Layer 8 of a small transformer language model trained on English Wikipedia (14 layers, counted from 0, width 128). Numbers have three digits each and are written without spaces.
A neuron's activation on a vector x is ReLU(weights . x), where the dot is the dot product.
The model reads these tokens: "ican" " h" "are" " are" " pl" "ac" "ed" " in" " a" " cl" "ade" " that" " is" " s" "is" "ter" " to" " the" " Ar" "ct" "ic" " h" "are" ":" "\n\n" "===" "F"

The vector x that enters this layer's MLP at each token. A number n stands for (n - 500) times 0.015.
0 "ican": 429319245420313501615695272462426638507249552540638705657394561503393493432547468503408497553572513459369526566706771580767583418469502520371621449527506424517485504603427574494658575511379572566473531652600500532350417580465578440418459536444536379588506546555563323472600437520470584634652468522316488442413562471572531312565495476628484426464472630451597531558522622331303557392441
1 " h": 597463295517429493448569256471407490494407621438541641668473333579447531480560536551359531501544464293491429546789765545778444392527440412370484360443411518511481489552574619541617620604488498622586352624668548547363437572435560552595468694579513422493378451581406292517714606573567457574659303499363554497557558614556304329660582313508425565405435572507476503519591557566376500313462
2 "are": 569463144430342581859636270278404441471319550376540639561448425622453514407651447572273413542663444499355535541483596546832478639500383551395550467557472523544502480565430538547529601478433582611518312580438527546443373554518624438473429550496559396516489360674461437548570542600594527564528269467495356558492686434576450380536525478304414531508506496563457529564549523274350548281429
3 " are": 592448295510350546561605348497412458471504610467655762623499460596521489353410520617423473492559367475291582625549603567818514568516382505280486321485478478472431479564470563584565590487442577715438296480565454625410462506398601445437511685461596443423518544536497500390519526447530554675510321493359495520487683455447411457532489464530318395441497697551516532462514632223348641325427
4 " pl": 551489291522470535558612226426501476448467663382531651647504524486510519509506448584266549475480326400404473633614569455696526425440518468349516138543522583511496385494325560425554510576542424608522395668495525602377604438459520631478535788419563368392457535417539527509575540403508545610632437661488500493386690619437328449666461412515317449299522519602535410511634718449505571317518
5 "ac": 474527240558542593631554308416418533519500661399585720589541518503533523398614470636289526500682590342376470661746600576623506543416512391390570133470498464597541468663348522541621501343391490554523541625525458539483497504526562608564431788487601467478590462487562496492617494528635454519660575465618548496645764595461387351539519326414478451477450520465617421571476610451453453243382
6 "ed": 446425308510363419565652358478505453485376607512409732743466519416488548423475221555399568518444439531276555534784756404743467499506504383522428277504567437633373527570455444677576536512498418652556352586452475421442544413342428571611331560489459510570511469504504587456623496608538297544443415398609589518509919579396488492515436395436528417350475496523553653447442589292455369350490
7 " in": 539536350449335602593600309510435566538296568436408745667523424444571580354462475439447485572495494360420608704494674516726517604527487487339565215402478501534535292604502542439573487480493486643604215562465568512444585496423519451481388720396501457477486498469440527364641498406578490681597463621460553569469731532523324335595459425426477352473525539559552540419549554255376619361355
8 " a": 533391368443507620633627342429466609469383640450539725595491501374439480484476294574339563453629632588374496556510786568887370509443440445547468316413418449581505511589670572528540614465512493552653341564445502559402576515470639613548401598465596453452457551458450440388602484486578418688608483591403569591490675386542281404580418515471437428388416544582466555404501463270388533406433
9 " cl": 607417194591430496516610250366419453459431585393438734672483525536420594436566446503016551546569419303433433794634560608702435430463500495400522282435507578519524424592418527496526542634518538613556319608452534544491492575492485453530564755584490397485422472464457523493747618514556656531610456553353555581549731522409414446644596379439379538388402473598476525491635575244522433381490
10 "ade": 525620283437475488583528267382530485389408633418445788707446432509519582436617407669260511490525523526346571534497549528889600588469399465322440364494435413637441454665450589528561551633376487565666308574454444416514436543466533494555412541480481415563584415587512393564645479641616429599626409523566492623434772435453514325544418451361489479365455479592483563556489546250389417231528
11 " that": 601487430475428383619585384436483483468447624593476724795613514476636500509528434614331329432662456339457551536591576557889372462536423506439573222467459529553383498555488509545565498442469398491716398545407501581455562299383552553459462385518592496464355394538456431466635485595447388686557461605454494508438532450534484205567598382446413519307504502494538426524490704287356504291508
12 " is": 523473391483429585592651243489408417505406621508621747557502431555469520417466402603587452533467374407303597663583694566844545593497366470326507265512460436485417448544527531669576597458409521679396336414534500610396476506423650409458475680421606484458481558503379451373519515425523516663414488471439537469533684450508461428466403500527385420326497639560458584431552596202388615311460
13 " s": 562398356527498455567626113444481436462402657390571695520449387422483393484494447557457594559517549413386445757630680494773343493549525536423569118419422423618500488648541485440568565537509448716558338564544556566482454410422579580563547817568497465346514510413390520458549571531564538568562306533447650434530524474545362503723509427401343547492456537561621476486595660140418592398495
14 "is": 482446265546527575732608310464509509475345661499622734477657437490524573438503515439290472429590437518456595729647604436669265531565559464337390209490518596536580377514493631604610618419477384641604375632559493578574449352461513499513440796497578506492582399445552385486511482442443403615651478447479498561503653464550396483627435348412622432485425500482672482574564609240442494291367
15 "ter": 549529250474518480623709371398509473483328542569608809719587430431489448468499543532406468533578551368416555451684701430839349380509467491485517222361548536682518390510461579531560640496472593538399426583502430471391455424475507572559345570399474545668493321496679422483526424520629458603567337478509527508516597617551410491690430396366470500434393429491469603608500615255483583196538
16 " to": 562536284436343423672545373475532517469315584487563698668547382510603475445471316627359465440435490349465438614660761500770364312540462622362530279350427532557443339505449538469558590471521497528436210622480541543432586487373595465438381605503572487492579578508418580366570597587584465700569521590348559438495783437488408446566506411518476354488533543488489423450492612293380469214574
17 " the": 493448428466382563679634363543532436462372624496530949595491483434470542445531301493439475464603451481330554576542761595838473462462511559437452149438439457527474452643531529348601561496527459521596505561439422535530526435495562595512531637388601448498415562569502470400577562561543497770497464565416556536425579473550449419680406459553452404357401534522498481523572543317307535424402
18 " Ar": 457484194545558509621468234479508595504470635487480877600518521412436593503542400588258638476578511443460425562648528587908568514445504655336410094473580526601448472522433543522562579496392478548503452570497595568488490497424546597511412790485466374547473410452373382382550547447587562435601307527315599567481687467488487478605376390310528486506443486494452517593663594292377455433610
19 "ct": 551338221600625511737525302411501468447323664513419703521576479425393555491458269419138557484456458384526531415687652386807552443510518446420442417521552549559454469419324533472527544485518645606407397655537447638614464477616496536639480645385518345559457361479420386634604525480498394489605523429349575501557631611472474400559470549300540380452430543546665478454526619297505638295398
20 "ic": 539326289533495597648612509525529522557436585433465689590465460383485590406544409514272569451465428216537559327802811520801646725371530454486543281519587490616524590454363451515527606555394677661547328582439491589424451523530637568484514602433456342633380447467317392578595552571541493599539480466415440495476593572482517351578521324467522419482481574462438501440412646234514575321444
21 " h": 598506303512513487479553243530444512511430601414611838644471388517486551552546388531336586496551378344549429496749787545789565368485479405431497229462367521512479476458605654520566587546472462661519323596622547511463486514451561631596447706584474422569341377517374384529700631539518513564621444509355619459506625616495359316647522291398375551445425567561466543471558583463359435304456
22 "are": 562521132480385548836566300256454466488305507364543760532434424578438522425643423565280440522665434465326563531538615542854541695499368542451529482566450524555516465529435563585526680427455593596515286565421535563460377529519653446472456589491531376543474306669466427538589536602589526546542262440480395580451725394575431397570501433339425522483510479574467533537531516302368545341436
23 ":": 572519271543430527566611397530543544382297573466575704668515511443399555571491371582343481539541547360301481636623707721950420603658486459388562148366430489478470515685471494448527499349451435596612327528571598487552599399545640493442344599445532495456510414572438441454409548483509402646523487541471474351460615446486501378520374337450479459436468615504490554518557652306395482386453
24 "\n\n": 484354388614515433568563281505493509466239574515602760662542588519440412547507646676335548517616509484375428713531777629837361519592453534477550256385340481527542450685492441552547399498439494648539456523501553548514522500437650482386396589444520428472378480574428398410445611504583488629570479558525508501527657496565467223648447382532500411301509537565487565480547666323406437298464
25 "===": 518353396660507533535595360582519534529249554475664740748495579480475340446600481550405474462493474568393525578538594563902374538558360542513476242437324464582547410631442451461500505483447500418519514646440541638548565350447569536486469588474503485427495416537345536465498462535544493566609459525271488580444719495425480361682487306462493447303440513526470650404553568445332545353290
26 "F": 543391318517508474473650349598504509501446590409588727582512520423526431446582460579278605452578424424453477661647581463798501419532496481468465399489395484591487437615345523550587470414442427651609415551513581540302505488512636590432521652393440430477358497578352420325531523539484465501531482572411672625420947494566406400830471486350501480460344579513468509591517606464414512467522

Each question shows the input weights of one neuron of the MLP. A number n stands for (n - 500) times 0.0013.

n374: 510544556542745612412569427528521448467452504514456453600506438653590516608479544508525454474522502458535475410634657462448547488412574508504542509506576498447459456387550428423438525574407496464538609506528421450566451473534416435611443477575332513463546534508464528528449547548492508411502475496534545422388464504472603510476576586522535478530445658528504515541453542568367504587610
It fires most on token 21 " h"

n191: 407490632500431528422590552624494476624479456476508526426445516591589340428568412437457565381539591634375417523450450524487492510473508537411557544518385598623572409518573477657460484472495484406392464470554556476583474408613482579488398541482550528557655511504424549520519482604447567439630477492455502470518522470476431512520579458629455548544476584448586525506524456504500482606451
It fires most on token 25 "==="

n488: 610410645471490456270596619570485345526561482376449489456415521618495476424550593432542524593532437300457556525555423513476719521532460607520643478508505469465552424367539552392703487408345707550410529448386539526421539532484371539549468432436471354543382540437503474508418471550476442500357643500505419524461421424378436581397482613356569396513608612242557447399541520336453371500455
It fires most on token 20 "ic"

n469: 461495398454509518445486596460547576541436507606421538620535397342427521644566628524504519637433573443500413469502460430407573430384421399579428454482544337323547516561551536464578635442480449514342505489380450647509423457672428446375382434527566478464459705456549463530528481551518542526569524444449458525672473488398469591507576570572540451498511440443408502564536509556495648552626
On which token does it fire most, and how strongly? 0 "ican", at about 0.34

n244: 669595444527463542378461595548536408409405336558498445528570471418457502459447551453350539510486471613536458433457481514412593485477492552465527407470559405432548482591590483458530480414475465564527474456506504496504593521618356576506580482456427496449469479498558449506541401482373459534496453446514416357451493492570488500444664630406565548595384614520416477526452484420573418440539
It fires most on token 23 ":"

n152: 456446521486569427442549592524482514439591489432472520466651615571539601480515569458525486498512608486469509442487568459488305384419498514546423536605530505500577548518542583480467462646444682400479557422397450482546493317507502452572452670437637568487560526535582421613428540544486340376435555628668491428493525572467527621452426428550462422536475533389250460479650533465355509399458
Its three highest activations, in order, are on tokens 15 "ter", 14 "is", 5 "ac"

n458: 412470438550488508502502404459504578389616484490461500385389480615428422537510533463527407478384436605556432610504439595551576455567452600576361531482424462502466548651444527530545601628553362510470490508413541436554518560534527412453565498516575502517614536444510478544511500516572589475543599408332442482546482556542492515500588500465424518486551506518486458403360477553492490551700
On which token does it fire most, and how strongly? 9 " cl", at about 1

n115: 680472459598363516625572604544378536464454538486508544344491450376548539493480566363457461593489543593573400559410414471475349509562564535515615448509514365544540543527505521473517299399431362534422539462579354507544410500479475379549478576515391599407493590461530548392487410470688528512536474591597549463594423507436535597424521609469524551437703456552464478464401496424452479457587
On which token does it fire most, and how strongly? 13 " s", at about 1.8

n421: 534540518490556387433435613528506474484588477569450495608526579545536512477523563569474530528520563626467564483513385498604535679420490522496492480441502512442422417504448535443410540542465512374462510467571523428540592604615551389564540477565522542435579521371502548404576472614482514555510479478522561482589509608510398408596402611508562545578574425477594580524478327470494504636560
It fires most on token 10 "ade"

n35: 471593456478323569561498601574521565502484472321349559299302488510369512460437425456543478571369384529512590367409524474402445577441437535491354518341561507436600546495466598510538448481670478480502541555565464502627669517536431317460477470545483490427507594621463631515472498653373451558481514361412565417512562558444486491545590453562516557455495571560340468390412556446328598546551
It fires most on token 17 " the"

n231: 471470572480502326477459472461383460520535469553476498581511540338498507496516606457498552526533608560450563489507427547555646534457593483551417591431581433429485432579517595513487438504498433526504548567551440511489498424461540496478479516655535477493537585540485526555484494454506620542446521474506549515349510485491493566480517462426473560464448414544536495635591530390515313582474
Its three highest activations, in order, are on tokens 18 " Ar", 10 "ade", 9 " cl"

n442: 552533621590428576519349562502470539450623511647575357438489397302437478578447536437488533478482400415489445481494580602472480390482489291467507526474474463551481528544562443498439409447463365586447626615491584553456431453458498416352515481466511458419450492542589427562375396553447595459477667446580597616485582573546462528515498515440466507548378578552571531418452577513489434400500
It fires most on token 26 "F"

n362: 531500571515456465518509491472502679519571453452494643522451633500573588474508478492422485509479416556445471455538498429299500481572417416400462502533534515402556460600409489508454543549498585513417536544517512483333446442460494533508562550510479374425517607576457536460424549646530492433465438468560472443464450511392531685456534525527476723587531611558591572390394434483481663544508
It fires most on token 3 " are"

n509: 534327418489509517438379475529464485453479392526586487468354541538481580467541591367603504592496472530619536398508563543436453544443478440597522553380517558535438663521481596523442598535601496465594567613536613483493560471483377513576555545372453475552450457619581528474590559609431570571555558431507516329524474550404573527577582492485527513598567607555496436536553453714394435488411
Its three highest activations, in order, are on tokens 1 " h", 21 " h", 0 "ican"

n344: 491543504486517521489390559449539403603423532505412430515526417449439545427520452635504524493531566725505475546489454519511563640562567655489543567423427507677686639416595417519527447562726605550593500582673335453526512583474627523456545489328540393511526511455493493500502428495467659432569568626493515585335496474417489454349585498542507536575521481486530635332465471417590569583514
It fires most on token 8 " a"

n91: 458592520487420561711534468405455372502641385476459542389460476362438571526591596481526355538721546489513453511602386566458443523547402484496591548417498474473502542515500445530418423589502462513531529443574493467591600591429415550491550540496616432472440490582534511480428608456476478411397500520410475529622512447545408592413458435539354457524481370400572648334445500574619525487467
Its three highest activations, in order, are on tokens 2 "are", 22 "are", 5 "ac"

n351: 456449540502548635549468511412471462494486551475500384354500557453471408522389530331575470575395454521516387488528477408481500595451449530506544419525445419436612626504314511432507567559411413536551632594340521517451583602576570541352638425463594478482471500496430399525428579468485502496477466584543446430532473536653455488405525516649463459562403391537539494556531474477527536430445
It fires most on token 20 "ic"

n13: 637411576505570567615507607366460371525498449487540451460413588604509572358496600448544603548561507549557445415476515475496465477616707528481461525693412534516658509500566626500407502507480587495690469381493580421486549558590425491487569556561415567502455447543420489441500401573354664584496457458640565375489551582436540437348548522442373472473423530591540558513540524537484589496466
Its two highest activations, in order, are on tokens 2 "are", 22 "are"

n490: 427535399464524520535436502638542469500455393461436487565441562396627533462510528490498462512455461531563383487497465437464565477495422454492445563563443456552568430522536408581573465509468519507441647588558453584514498482539554495492546461478471560478435587483436550517445503557402509470368425472474505498565534373452545563532524575534404453529413465522556421542559500503452476448569
On which token does it fire most, and how strongly? 26 "F", at about 0.65

n213: 531520537650319642456461584547625447417488708471643431538420486604459546695479649516534225468556490610540401361507407481474433485583408512443422491476459428466683498610401488547585367476583490432532469428445631418381550537454486495528505525453443569477459484459456539461521463619437444378359558609544386553432507589376580502412539526410425603517472466619460516598488558437495534486471
Its two highest activations, in order, are on tokens 25 "===", 11 " that"

n314: 478679460470472532498441513486490412534517500486366418622421544424608484483421579525472380502448580524463436512485399383466469596498518631519381520564476468441464450528522560466359580470507411593385502500534455480554393605412561465488561460587522384486444464624547581395460506482581441504447450547443385562602431580544558508443504410455483527462480516429376399562411466524376557437438
It fires most on token 2 "are"

n18: 536535519436523490475346572452477419565570600517456637560412440428504440588514457453475403351278606492537465586439416511454586485436350439512380554470379447519538447502402639571652448472512442470427600626521582500509492346555473370614543488508538513473483498430513494543451535481541579425481474625446472560468450355571508589429429579412504435422440543519485563468468482433494425474605
It fires most on token 10 "ade"

n425: 417492577496410457510483494440467523471522406401624493504462448494504529639406578474565353345567436467500608520496554597447483611447502587436521508442538533472568348597435431490483423527502392433546624537634463533483375552415463385500480560506510460470571528356631626485423547435638582567587538669496479571492544471504520565385399571512439566531476525442438410492463506477492578427423
On which token does it fire most, and how strongly? 3 " are", at about 1.4

n276: 576453636604449532547465547462522479468498566646434534442628606474636530507449491618492465488553728459683390478445549445527559637391516479605498588626493445533541470440530569520443346398518488500570557473454452442498457498654579466563555560480527660551604659369582500447583472644463393615579562500509398606482481468581381547500454419477540561541624434427525520530561383416419605500424
On which token does it fire most, and how strongly? 8 " a", at about 1.5

n386: 600451550443537394458368455460594671518599504448714456536505454392516420619417632496524454586578379471398482522428456645500587444512546575559452481402637672412565557459486483619493498560561495433634548559577468546622498542555522473500528559473520539602514655459493505447417430523367518455504410432537526456475363532627509509455355529399445598475583516489320404581583535500427454435546
It fires most on token 18 " Ar"

n259: 454492422414573465538612543509486481525574451411502569436553406541419585514412500462528424439423467591458547619470441403502577410494481502488645515444439599362584502587479463564632502513523439538506479492537518531515568504473525434537419494500531559510435596586445603519448485523657500440549580509557524531314428607637350502597628539490397485529463388401601584471428508629569586640502
Its three highest activations, in order, are on tokens 26 "F", 7 " in", 4 " pl"

n495: 546407594541528446522466534565500486373529497573430477574415555489458488541493637565534461550581482477575469498529495514584473457566560529565511572458502474584607519552585402448513423461361530541562448397446484463544477498514541364435510606570533493486532498461493396521403554436599557549584453421397444452537457475608553570503505555478538468451490488576445478484493582569565456535556
Its two highest activations, in order, are on tokens 24 "\n\n", 23 ":"

n61: 677659489287700466343600570482551445434391306543532328357594459524491468553550584396438594624538320673590361494419495520416560440497500539630538468722576442509423477234660524362302655512561509526521636558537514509623597602503477534491447578475477445438613626413359418553638450547439562626503528628420551485558524614512353416575649491534339530537526589629371542448463478368680585514421
It fires most on token 21 " h"

n234: 582393557462385484514524400455571587349674472477389527352559474365584493299405520407546533541437449551432543561486526484426565490623486445469493487491582435395562402390566454516558523446458433588607491588405505488545507522540604479472567412707493651566467602479452552526500405396432488527548406514574510338458447521649427502509347365565407454414415379583461487484440534391582446665540
On which token does it fire most, and how strongly? 13 " s", at about 1.6

n499: 545429551282505560478489651544452462453515389533534553412511491475511367441533413548388507502514599437566476452481465576545577438493304579549379558668584589548496363480606432593523408493460313409381493455592487362446549512608469542643521502566525490533556496534491468482498557516580539484531528595493577597450449498580546454464593449329493518522533576627500504484491513719320498491439
It fires most on token 21 " h"

n43: 458478436480596522436403493378474473331564478706454425554574596535343649498488422427472572575350583476555354394434631502392571513485616593598520538527471762530466527619451515543449607414339555579537424391565514363599524427407522579651430549350405464550417676591609522342477555431562581487357488508473540512417471458512581564461490488541474570541517460551493528432488594547522423572527
On which token does it fire most, and how strongly? 18 " Ar", at about 0.27

n220: 464360504477554300539420512465500507556509469571460451476495439389626541600480400454544546562364520460472537703608471471365589625555466327517493514509502471518496572439543463516516347593505495375559462475484533543416498472459467600535429403618549533568523496435576405471459411386436450537447563544356706611419582611505436620536450478602559493598465592513433511536444474468520293547475
It fires most on token 6 "ed"

n145: 426585615395507480467571392543529443498481529495565491437437527531517574543562469378577555533458512579483539414412448505518413647442395589448692548559455640417466438367659503343546550610414477452618685569495483562393419375478651668408599417587616584596505453386470490423524500408473515528473638398621579433448391415660442519583453359480548432652534407522488519473586310528334540486470
It fires most on token 17 " the"

n207: 515677442438277554500549498473577489456547366546488479537562348575548410634500651489665429565504579388421470526570470463339439518464411480538464526432533559610439511686613507467491370458583536542475469563502459546615565470509446441556450494541373449577447408549607562471492464556496493518502664575522439542460502425460479553415529366550541351531543509478465529421424597447522424475482
Its three highest activations, in order, are on tokens 16 " to", 7 " in", 15 "ter"

n491: 504468556500443538547560523426525470462443408414502383614526555544460732480573506539419423437498479492486448586533484586448482628468526387409519552534585586519515597506594465462408477434507560663472536384534410453395588491494527348463472526409420543514400464530545498457534647451526596485428463496498520259491457462521492591466635504630459411536369420542404526538599388534534487528453
Its three highest activations, in order, are on tokens 9 " cl", 2 "are", 23 ":"

n274: 596344459473423490438546581565378543547585437624310625424629527541500607628618533428528400497343588550441536515377534553397467557328572568546669522466564431538413306437551555508558353455568462607524516516703453503479413643505578607406482372420408385523465342700362420527383619468404417613409505421535511468537432479371484534566500542466392519500521573279537482363450665497548414492631
It fires most on token 20 "ic"

n343: 598398472382539431466638555589545463453525494494342572461489587668603500492531504506516586389412598450532379477557422361427705350498570500515445488502577422487504439565410471537394566524578507502540543489459491448577545525500594567453452379515322380350476502552445537410550493487454460475557634446522621491579532572449508437590388526472561529452438458601524540450509362511565491645511
Its three highest activations, in order, are on tokens 26 "F", 6 "ed", 19 "ct"

n135: 366416594448354440430459597423562542381427428493463471542512592517354354536455511382423433471448505409349314414389519322462449389574616447435481496446517621498595577514434590530583397602474464574486329451584468606495577364448549442505522423509430470632634467526553647517650579512486512456417561459526548519465423472505500537560488500560550630605636476509428516598512484510352574475609
On which token does it fire most, and how strongly? 16 " to", at about 0.71